Layer 2 of a small transformer language model trained on English Wikipedia (13 layers, counted from 0, width 96).
A neuron's activation on a vector x is GELU(weights . x + bias), where the dot is the dot product.

Input weights of the MLP neurons that the questions are about. A number n stands for (n - 500) times 0.0024.
n14 (bias -0.131): 558 497 487 528 464 554 517 601 558 500 585 371 342 460 430 434 446 463 458 544 793 532 574 488 686 436 400 485 408 531 512 407 446 646 404 332 405 610 545 397 518 469 323 354 637 476 516 627 546 650 417 512 589 413 351 464 421 342 483 598 685 644 423 559 342 707 342 665 396 518 602 510 533 571 377 750 413 323 537 457 634 558 573 494 273 503 416 510 391 648 386 611 432 534 355 481
n15 (bias -0.371): 462 331 591 464 597 644 549 560 358 321 287 645 538 263 637 507 447 568 636 435 770 595 336 598 357 353 514 441 757 523 386 439 425 348 552 614 547 640 614 532 508 582 316 514 444 350 563 464 643 573 556 190 504 591 682 449 458 240 202 403 260 633 459 558 547 385 683 753 302 409 492 651 410 376 523 439 580 574 687 187 572 562 333 550 185 544 483 466 622 467 552 535 725 263 700 521
n25 (bias -0.270): 521 549 461 351 590 512 318 429 438 504 463 452 379 367 447 309 447 334 507 480 549 315 253 504 603 592 703 496 342 527 539 280 554 458 427 631 356 422 571 461 563 565 527 414 905 274 425 524 711 759 652 536 626 293 525 457 633 469 385 518 442 452 265 373 604 283 567 439 437 642 640 517 558 596 562 710 538 426 634 628 589 500 484 504 739 721 701 632 618 565 181 73 294 595 327 632
n76 (bias -0.118): 719 678 585 217 443 496 525 387 587 436 500 486 410 492 338 463 298 656 521 704 691 230 528 518 569 355 774 478 766 729 588 504 345 472 572 509 635 546 488 567 470 454 514 780 285 489 379 364 478 371 432 316 626 486 737 752 568 576 633 689 571 394 462 671 540 548 629 586 409 437 673 425 445 264 558 536 323 456 552 474 370 387 440 518 544 196 461 592 356 554 388 373 517 476 763 391
n91 (bias -0.101): 355 615 527 518 399 603 523 607 535 454 397 576 536 444 386 451 523 430 446 551 720 404 495 649 520 555 526 437 484 420 572 446 450 502 517 645 410 516 495 543 534 488 624 430 449 533 550 456 367 597 413 582 509 582 512 524 524 520 312 530 617 498 588 585 535 502 462 480 459 507 648 615 473 546 316 491 418 491 540 525 492 508 514 581 489 523 607 466 457 593 555 540 282 388 509 474
n114 (bias -0.234): 555 446 449 497 392 546 428 380 577 452 630 605 246 532 529 538 505 627 514 495 660 562 490 491 584 503 682 360 537 534 593 495 518 579 680 571 511 485 419 520 532 605 412 588 564 493 398 588 572 626 630 533 567 538 360 596 507 324 403 574 442 560 569 480 597 444 394 469 400 401 440 387 420 483 430 479 666 688 498 513 486 459 455 553 414 451 592 631 502 554 428 516 494 498 421 624
n131 (bias -0.202): 604 617 358 788 520 477 844 633 636 478 593 572 404 495 520 492 210 758 508 417 414 420 543 384 544 410 627 509 382 711 670 414 259 399 187 474 307 439 639 482 292 766 422 655 372 439 224 394 568 611 436 217 767 723 399 262 738 465 505 505 434 481 513 322 610 291 536 513 457 969 546 648 664 637 168 326 687 384 470 619 469 657 482 627 518 644 486 666 581 453 396 247 325 724 351 566
n142 (bias -0.243): 572 262 734 354 637 325 485 396 735 513 746 397 335 316 297 467 490 720 322 677 700 376 481 435 320 258 457 514 727 390 468 268 428 471 738 616 642 732 534 674 578 453 734 615 667 629 423 453 553 364 509 412 758 360 763 451 430 581 181 683 582 508 837 597 392 697 448 345 242 468 648 136 707 546 266 381 364 184 535 454 547 464 440 740 450 354 694 772 459 472 578 626 525 580 424 356
n148 (bias -0.304): 443 250 392 634 599 561 760 556 788 678 299 534 534 387 488 463 505 559 332 417 515 557 610 500 569 352 468 446 562 738 608 704 253 601 421 193 330 570 538 590 214 327 456 370 131 416 801 417 542 648 500 642 487 470 669 300 578 128 281 344 612 418 627 629 544 329 576 697 490 672 537 663 696 610 593 649 558 344 649 440 715 252 464 641 105 437 380 549 671 313 710 465 137 525 394 386
n153 (bias -0.177): 399 563 369 549 300 618 592 473 686 377 603 450 477 523 468 678 433 336 372 558 488 600 579 649 790 763 450 560 573 297 620 650 563 368 404 378 371 460 575 450 247 372 613 455 337 559 429 431 496 438 421 327 565 656 583 408 507 497 380 398 532 411 464 601 674 618 544 304 617 546 568 429 594 457 378 531 534 363 513 658 544 497 422 683 451 372 575 657 189 548 704 613 583 484 359 801
n157 (bias -0.249): 611 605 860 675 250 341 595 577 550 457 659 527 629 377 597 620 644 257 462 479 572 332 474 257 363 457 410 416 355 274 580 244 424 208 281 495 335 462 633 573 545 667 473 602 600 367 577 624 397 550 610 623 437 654 590 226 442 694 405 612 377 716 519 489 290 587 841 328 509 573 500 718 635 545 452 387 504 432 671 762 573 402 468 645 520 706 521 352 488 500 549 340 536 552 472 306
n163 (bias -0.123): 600 571 668 898 356 533 729 689 717 470 434 632 298 209 355 512 344 314 134 653 236 434 567 509 609 447 760 356 775 246 716 487 192 408 638 432 310 805 837 419 273 678 535 505 783 509 486 606 710 551 468 417 482 712 650 319 335 460 531 540 317 324 576 316 642 417 653 619 331 509 679 591 340 395 340 627 346 576 551 495 638 248 459 575 500 351 653 451 455 491 450 340 611 546 553 453
n167 (bias -0.249): 730 585 699 535 116 595 437 481 517 598 579 433 538 627 373 692 822 714 717 391 141 489 338 243 361 419 589 287 773 430 470 378 314 441 550 278 353 342 630 815 301 474 893 506 392 559 742 739 494 557 407 247 332 471 695 314 329 445 94 872 209 557 604 369 480 275 809 697 700 551 593 495 260 356 645 382 559 771 495 454 793 398 628 515 762 403 365 423 611 195 639 466 551 467 614 436
n171 (bias -0.229): 582 524 315 395 521 391 521 574 433 390 457 444 403 505 549 500 694 514 504 495 443 471 578 518 450 311 855 322 525 353 500 452 558 417 375 410 515 647 641 839 482 462 527 532 457 116 844 284 900 622 440 971 446 325 422 327 332 680 557 525 557 369 410 771 171 317 428 482 564 454 579 748 536 477 608 531 451 432 496 477 677 444 463 901 441 266 772 381 527 571 634 297 101 686 335 409
n202 (bias -0.194): 403 524 634 693 707 436 487 526 504 422 348 594 619 433 754 424 406 519 625 602 345 520 435 471 529 284 495 753 649 632 267 489 444 508 441 385 504 360 561 665 365 663 623 403 345 358 362 653 750 370 430 316 421 526 488 521 459 247 556 637 348 457 712 457 761 463 691 713 303 546 516 427 405 262 458 448 467 823 409 520 657 657 368 406 634 327 512 333 538 460 605 487 650 528 672 387
n224 (bias -0.162): 601 310 406 440 60 733 581 518 639 219 540 491 561 510 491 354 345 668 157 529 747 754 261 610 641 642 691 643 500 747 400 684 470 627 490 594 418 475 678 471 404 416 528 549 619 486 738 436 522 618 670 427 691 450 337 443 371 205 392 452 247 434 545 566 655 335 392 681 240 361 713 952 345 229 754 616 459 595 355 155 657 504 510 486 500 299 327 878 614 495 442 563 383 593 500 320
n277 (bias -0.229): 394 743 470 549 458 572 395 231 526 545 396 423 632 699 517 416 353 375 276 742 795 318 438 726 525 369 509 326 639 496 300 359 447 422 534 455 371 496 492 539 644 637 718 802 601 677 504 448 486 754 512 319 530 448 533 228 537 454 683 694 522 373 598 543 302 454 592 583 405 275 712 529 618 551 412 511 438 270 467 606 500 473 348 485 365 714 479 702 508 323 492 496 707 375 500 496
n278 (bias -0.168): 483 479 571 477 451 407 518 333 669 413 534 550 483 527 482 412 801 619 633 538 702 474 530 621 773 127 447 312 404 584 423 441 225 408 433 646 614 542 535 815 245 632 639 556 510 460 444 467 976 584 413 500 488 567 399 447 362 636 293 650 371 553 710 504 412 412 500 532 317 508 637 426 423 537 444 488 578 565 616 367 723 529 393 484 565 447 943 553 484 381 107 351 244 579 588 594
n348 (bias -0.291): 720 375 688 403 497 533 560 389 453 605 639 503 658 50 642 605 512 454 447 446 528 250 429 557 589 186 425 482 636 415 433 568 604 534 508 484 546 599 571 602 653 573 497 439 387 445 578 233 352 630 600 425 490 534 651 355 592 507 587 582 611 616 556 673 549 409 472 562 428 712 364 560 573 214 226 473 459 420 407 668 432 522 539 435 591 606 530 439 504 343 582 254 528 536 424 374
n356 (bias -0.236): 469 838 516 441 449 176 299 560 488 675 296 721 749 488 374 607 280 380 458 629 496 574 520 568 467 591 474 496 659 547 208 625 445 508 520 342 328 531 599 366 444 539 334 376 632 388 484 618 656 332 572 341 623 536 496 404 504 518 420 521 571 478 458 613 591 376 680 594 500 489 485 453 595 402 591 446 508 419 437 711 622 672 369 482 308 858 591 512 367 227 331 541 562 411 511 418
n366 (bias -0.329): 536 477 589 381 510 555 535 441 632 522 596 442 410 469 390 611 359 579 589 463 446 377 536 763 614 628 596 444 484 474 536 438 465 524 506 419 515 375 440 480 492 378 511 680 473 516 322 557 546 509 583 460 620 693 635 476 595 522 497 413 443 415 395 464 566 597 253 369 458 556 491 649 619 483 517 584 455 289 471 483 468 564 463 478 629 497 622 619 438 384 446 674 321 622 286 565
n375 (bias -0.085): 625 627 392 718 512 538 541 459 552 506 353 584 391 554 468 524 291 556 249 544 489 593 598 736 547 549 427 464 477 568 572 468 434 377 364 686 301 442 682 451 523 510 513 447 332 324 580 669 527 574 353 661 580 349 613 543 399 387 400 526 455 423 435 235 341 443 630 554 363 636 393 615 364 550 698 452 310 679 534 386 631 414 580 314 559 586 490 586 536 370 510 515 680 494 400 524

Each question shows a token from some text and the vector x that enters the MLP there. A number n stands for (n - 500) times 0.006.

"th": 462 651 453 423 500 368 521 492 319 522 608 513 662 541 553 492 522 625 582 548 510 337 556 403 387 357 454 440 464 684 527 437 513 589 540 372 458 531 438 521 744 581 416 458 619 450 541 417 367 472 504 527 581 542 469 480 586 398 529 300 543 448 387 633 504 528 424 589 567 476 433 442 422 648 463 359 493 587 429 493 523 459 603 488 445 351 330 490 610 552 493 526 543 494 559 588
The three highest activations, in order: n76, n348, n14

"the ": 463 482 504 569 498 324 556 511 517 456 501 541 445 528 462 518 502 529 554 444 432 388 486 512 410 658 501 428 425 527 419 556 424 558 611 600 490 721 487 483 383 462 381 435 565 496 561 416 499 641 521 535 338 546 472 558 551 505 546 424 503 496 433 544 489 505 332 584 528 513 484 489 457 644 531 474 462 553 530 510 376 509 584 514 597 462 413 515 524 479 549 526 647 408 475 414
Which of these neurons fires most? n163

"I": 555 461 453 435 571 464 449 330 358 499 469 594 603 506 437 329 468 419 545 615 468 410 580 518 449 635 468 586 366 597 465 514 532 504 525 640 461 414 400 498 568 386 451 472 525 441 489 452 435 485 342 635 415 456 639 524 709 670 424 434 502 620 492 640 532 531 470 585 577 528 453 479 484 436 557 387 822 439 450 538 333 454 615 539 535 418 425 568 449 518 463 554 609 393 540 409
Which of these neurons fires most? n76

"in ": 541 538 569 522 502 453 586 505 392 500 499 511 399 451 465 497 503 488 548 676 383 269 614 616 374 538 483 450 362 407 373 653 480 414 438 553 613 640 412 485 412 401 580 516 523 539 423 521 479 684 486 526 478 498 565 559 480 537 592 451 609 566 424 497 300 485 440 439 567 457 414 471 383 494 443 535 539 393 484 496 448 486 654 564 474 506 640 389 517 599 472 552 512 515 585 614
Which neuron fires most, and how strongly? n171, at about 1.7

"' ": 383 439 448 586 540 491 555 558 469 465 587 586 474 577 420 411 401 513 510 367 521 550 479 557 493 487 441 520 519 531 623 673 433 456 501 491 535 625 468 327 385 493 473 404 631 561 391 538 494 585 455 544 550 424 542 540 559 442 394 335 450 614 444 543 509 531 454 549 407 473 514 560 438 486 561 458 491 566 455 426 469 444 453 617 412 434 412 554 580 631 532 413 759 558 474 485
Which neuron fires most, and how strongly? n224, at about 3.2

"s": 464 557 570 414 472 556 501 598 325 391 590 564 570 619 500 330 612 347 523 394 555 480 456 407 525 525 145 549 410 522 412 694 559 573 463 694 628 446 533 531 573 519 481 501 508 685 477 575 354 576 553 597 460 529 599 534 479 552 554 434 752 610 441 512 502 410 469 498 519 414 375 352 520 491 493 248 433 484 506 458 519 476 528 487 522 435 376 440 536 575 465 528 454 588 488 480
Which of these neurons fires most? n91

"g": 536 492 536 391 680 499 407 486 274 472 517 456 524 699 639 495 721 402 630 543 405 560 406 462 370 546 412 561 412 592 376 466 473 567 471 464 522 486 405 524 607 501 375 329 539 440 503 532 413 403 717 567 390 444 502 503 423 539 499 411 577 529 454 524 530 659 421 587 508 489 518 468 401 662 489 334 625 516 451 707 341 386 550 482 522 405 463 511 511 544 580 459 633 536 576 392
Which of these neurons fires most? n202

"tic": 298 654 508 326 627 469 442 365 595 419 488 570 705 649 596 521 548 483 507 481 416 508 486 603 497 434 522 528 309 682 447 484 536 456 485 654 456 383 529 325 543 395 512 395 617 605 467 656 412 634 379 528 486 503 479 500 374 550 539 522 670 417 563 497 434 645 508 537 427 506 468 414 548 634 507 482 387 589 342 471 525 535 451 424 555 557 473 596 599 538 434 503 413 359 463 556
The two highest activations, in order: n277, n375

"inn": 464 453 321 422 557 636 396 612 287 537 508 408 717 774 410 594 479 487 547 483 523 434 416 515 450 481 409 470 298 498 410 539 480 370 408 652 434 400 512 378 569 544 595 465 326 388 401 580 394 510 603 514 540 518 413 456 581 523 493 334 609 488 463 496 456 741 244 630 622 513 571 629 528 580 524 440 561 604 406 547 542 518 542 501 378 470 535 452 544 570 419 541 592 533 562 529
Which neuron fires most, and how strongly? n91, at about 0.39

"- ": 425 571 509 491 557 480 310 447 464 558 543 607 531 434 461 477 520 433 559 477 472 507 501 396 453 565 560 510 354 483 508 658 513 401 703 379 454 627 561 430 398 491 445 361 548 462 390 406 422 548 550 423 425 561 501 582 594 567 528 514 475 481 463 494 512 702 419 455 469 566 511 555 451 505 422 625 502 475 476 435 559 425 525 486 613 476 502 405 504 478 470 439 663 475 713 387
Which of these neurons fires most? n163

"ed ": 444 438 410 475 512 539 522 528 477 490 519 446 468 519 636 493 434 396 486 449 478 569 570 647 512 470 581 558 510 464 524 635 356 478 585 523 624 610 405 480 409 473 442 564 660 553 383 581 548 637 377 580 439 465 400 625 477 520 598 469 540 478 349 383 620 554 426 533 504 582 471 527 411 533 430 377 641 585 446 449 451 435 531 657 508 438 392 539 463 423 591 399 460 530 471 571
The two highest activations, in order: n114, n163

"o ": 480 536 512 543 488 504 487 516 307 469 539 497 431 549 398 429 601 497 548 620 350 484 515 536 496 568 486 438 330 483 444 492 367 474 545 594 509 639 552 582 537 424 463 383 577 686 458 617 389 581 502 603 486 363 500 491 524 547 475 545 561 451 457 336 436 529 509 648 565 446 569 408 419 516 390 390 668 452 567 387 473 468 568 623 491 552 428 431 540 493 413 499 649 540 551 481
Which of these neurons fires most? n167

"e": 613 519 348 374 429 468 414 547 440 517 515 536 609 666 516 557 695 575 546 496 441 688 475 452 448 534 362 454 295 525 287 468 447 437 562 485 575 594 426 514 611 465 498 567 521 533 216 475 354 531 384 546 511 382 485 518 616 483 438 385 568 601 474 628 471 494 575 563 435 405 465 462 422 576 629 442 617 683 485 549 402 480 459 475 528 519 440 552 459 575 461 594 519 540 507 438
Which neuron fires most, and how strongly? n114, at about 0.33

"was ": 442 445 538 450 469 373 521 527 569 533 555 457 477 452 459 373 542 546 570 510 365 485 622 478 476 466 467 545 233 443 390 628 392 492 515 569 401 545 504 402 649 533 522 328 602 539 427 678 538 585 419 458 464 596 465 591 505 525 529 485 570 462 452 348 526 577 360 502 478 535 571 723 613 549 530 398 601 490 454 463 321 424 525 539 543 401 415 678 526 533 425 544 645 464 593 457
Which of these neurons fires most? n131

"es ": 437 442 408 497 521 506 457 484 466 611 484 581 484 634 597 423 400 462 504 583 420 544 519 540 539 585 485 588 424 355 375 567 365 396 511 523 439 644 388 478 421 552 458 427 641 537 426 547 447 549 522 662 484 454 468 506 481 557 550 399 642 515 525 486 582 469 514 501 408 361 593 443 482 617 420 417 574 631 504 376 503 431 500 515 445 444 514 700 592 498 553 479 560 453 430 482
Which of these neurons fires most? n114

"ev": 321 586 393 374 400 508 514 416 473 513 547 616 489 573 519 532 591 292 608 545 385 303 447 492 543 387 537 490 374 609 432 488 521 501 473 644 571 431 440 458 607 604 608 245 534 708 380 509 313 430 614 606 353 376 417 672 508 549 483 349 551 523 494 602 554 584 453 490 638 529 451 530 566 494 465 385 478 523 541 578 350 490 494 588 475 555 321 434 507 530 546 613 425 652 609 592
Which neuron fires most, and how strongly? n91, at about 1

"ad ": 519 617 405 531 514 473 551 658 514 554 593 346 510 583 538 379 500 373 615 629 403 472 533 480 450 614 497 516 351 482 475 551 374 470 452 570 578 643 566 546 418 512 455 500 516 567 493 512 371 688 502 457 511 423 488 526 527 503 560 440 436 500 472 444 485 590 552 427 479 420 403 474 403 501 328 480 569 497 389 483 497 426 521 731 510 520 452 463 526 497 568 443 532 443 492 617
Which of these neurons fires most? n131

"U": 485 506 538 467 611 476 430 304 433 495 535 454 427 501 526 403 556 326 553 570 503 591 631 560 561 629 519 638 311 500 346 542 528 549 362 570 553 442 384 419 547 469 404 500 533 460 526 391 363 508 320 639 338 467 420 545 598 506 464 587 478 522 520 599 313 578 526 583 583 512 458 445 474 495 482 471 687 506 491 525 374 534 756 418 591 532 403 712 486 410 547 515 598 459 480 513
Which of these neurons fires most? n14

"é": 469 544 467 465 433 512 448 399 331 588 472 483 530 565 448 594 601 587 411 439 505 587 492 464 502 671 339 689 235 649 549 464 472 476 508 599 450 516 370 517 491 437 623 416 505 508 434 475 365 466 354 606 369 334 535 730 591 576 527 591 401 543 523 433 546 585 520 498 598 505 458 448 381 459 553 500 782 367 474 443 476 559 646 383 445 346 423 410 533 575 503 678 580 514 529 474
Which of these neurons fires most? n375

")": 427 494 481 464 513 573 388 540 528 534 490 567 597 653 559 530 521 368 503 498 611 534 477 358 488 570 430 444 275 380 396 572 386 360 392 336 728 514 409 423 644 568 581 413 444 558 349 519 497 505 513 498 431 460 520 561 602 638 558 422 504 576 483 598 568 504 481 499 501 437 431 459 451 617 574 483 507 494 352 454 509 391 752 488 588 587 539 581 451 604 622 540 444 408 464 389
Which of these neurons fires most? n157

"y ": 570 457 586 515 487 450 454 541 460 506 525 580 558 586 533 470 509 457 542 582 333 558 570 443 532 536 429 559 538 477 417 599 329 443 489 468 486 680 514 533 448 385 492 353 520 524 493 568 325 619 443 476 552 413 533 568 457 663 498 422 488 544 453 415 526 569 508 632 475 426 573 393 351 448 438 479 557 555 520 420 421 436 513 599 538 459 453 487 534 592 573 481 565 473 490 441
Which of these neurons fires most? n167

"would ": 343 473 496 472 587 354 376 531 569 555 451 531 498 342 391 410 555 459 533 547 427 513 507 569 505 468 523 547 350 475 472 518 335 514 370 459 513 623 479 465 587 500 493 356 571 593 478 615 409 589 433 578 359 563 576 673 495 405 509 602 681 520 542 403 568 503 462 627 531 624 512 516 523 544 452 489 535 526 513 523 461 515 514 545 365 387 338 639 591 459 475 514 556 540 486 499
The three highest activations, in order: n148, n14, n91

"t": 501 516 463 394 630 408 549 542 445 499 560 530 508 714 486 388 662 456 487 520 587 501 587 691 452 338 359 519 373 721 445 527 477 425 445 597 522 427 562 449 652 511 426 391 469 695 454 575 349 433 577 467 395 470 562 425 456 623 620 478 475 453 373 515 476 328 626 409 604 501 510 407 309 624 506 305 606 445 595 581 537 465 463 572 555 342 449 492 455 526 532 657 544 521 570 470
Which of these neurons fires most? n277

"att": 443 606 463 481 520 349 414 550 697 502 451 402 489 666 521 436 610 565 625 481 458 392 511 490 492 368 435 588 304 625 533 393 530 508 284 606 577 409 617 440 602 531 528 418 535 693 567 544 287 567 389 390 480 584 298 586 473 650 591 386 502 455 448 484 429 422 385 450 556 585 469 351 314 577 552 506 605 548 510 568 461 464 505 609 453 555 392 452 513 587 502 575 510 419 659 670
Which of these neurons fires most? n131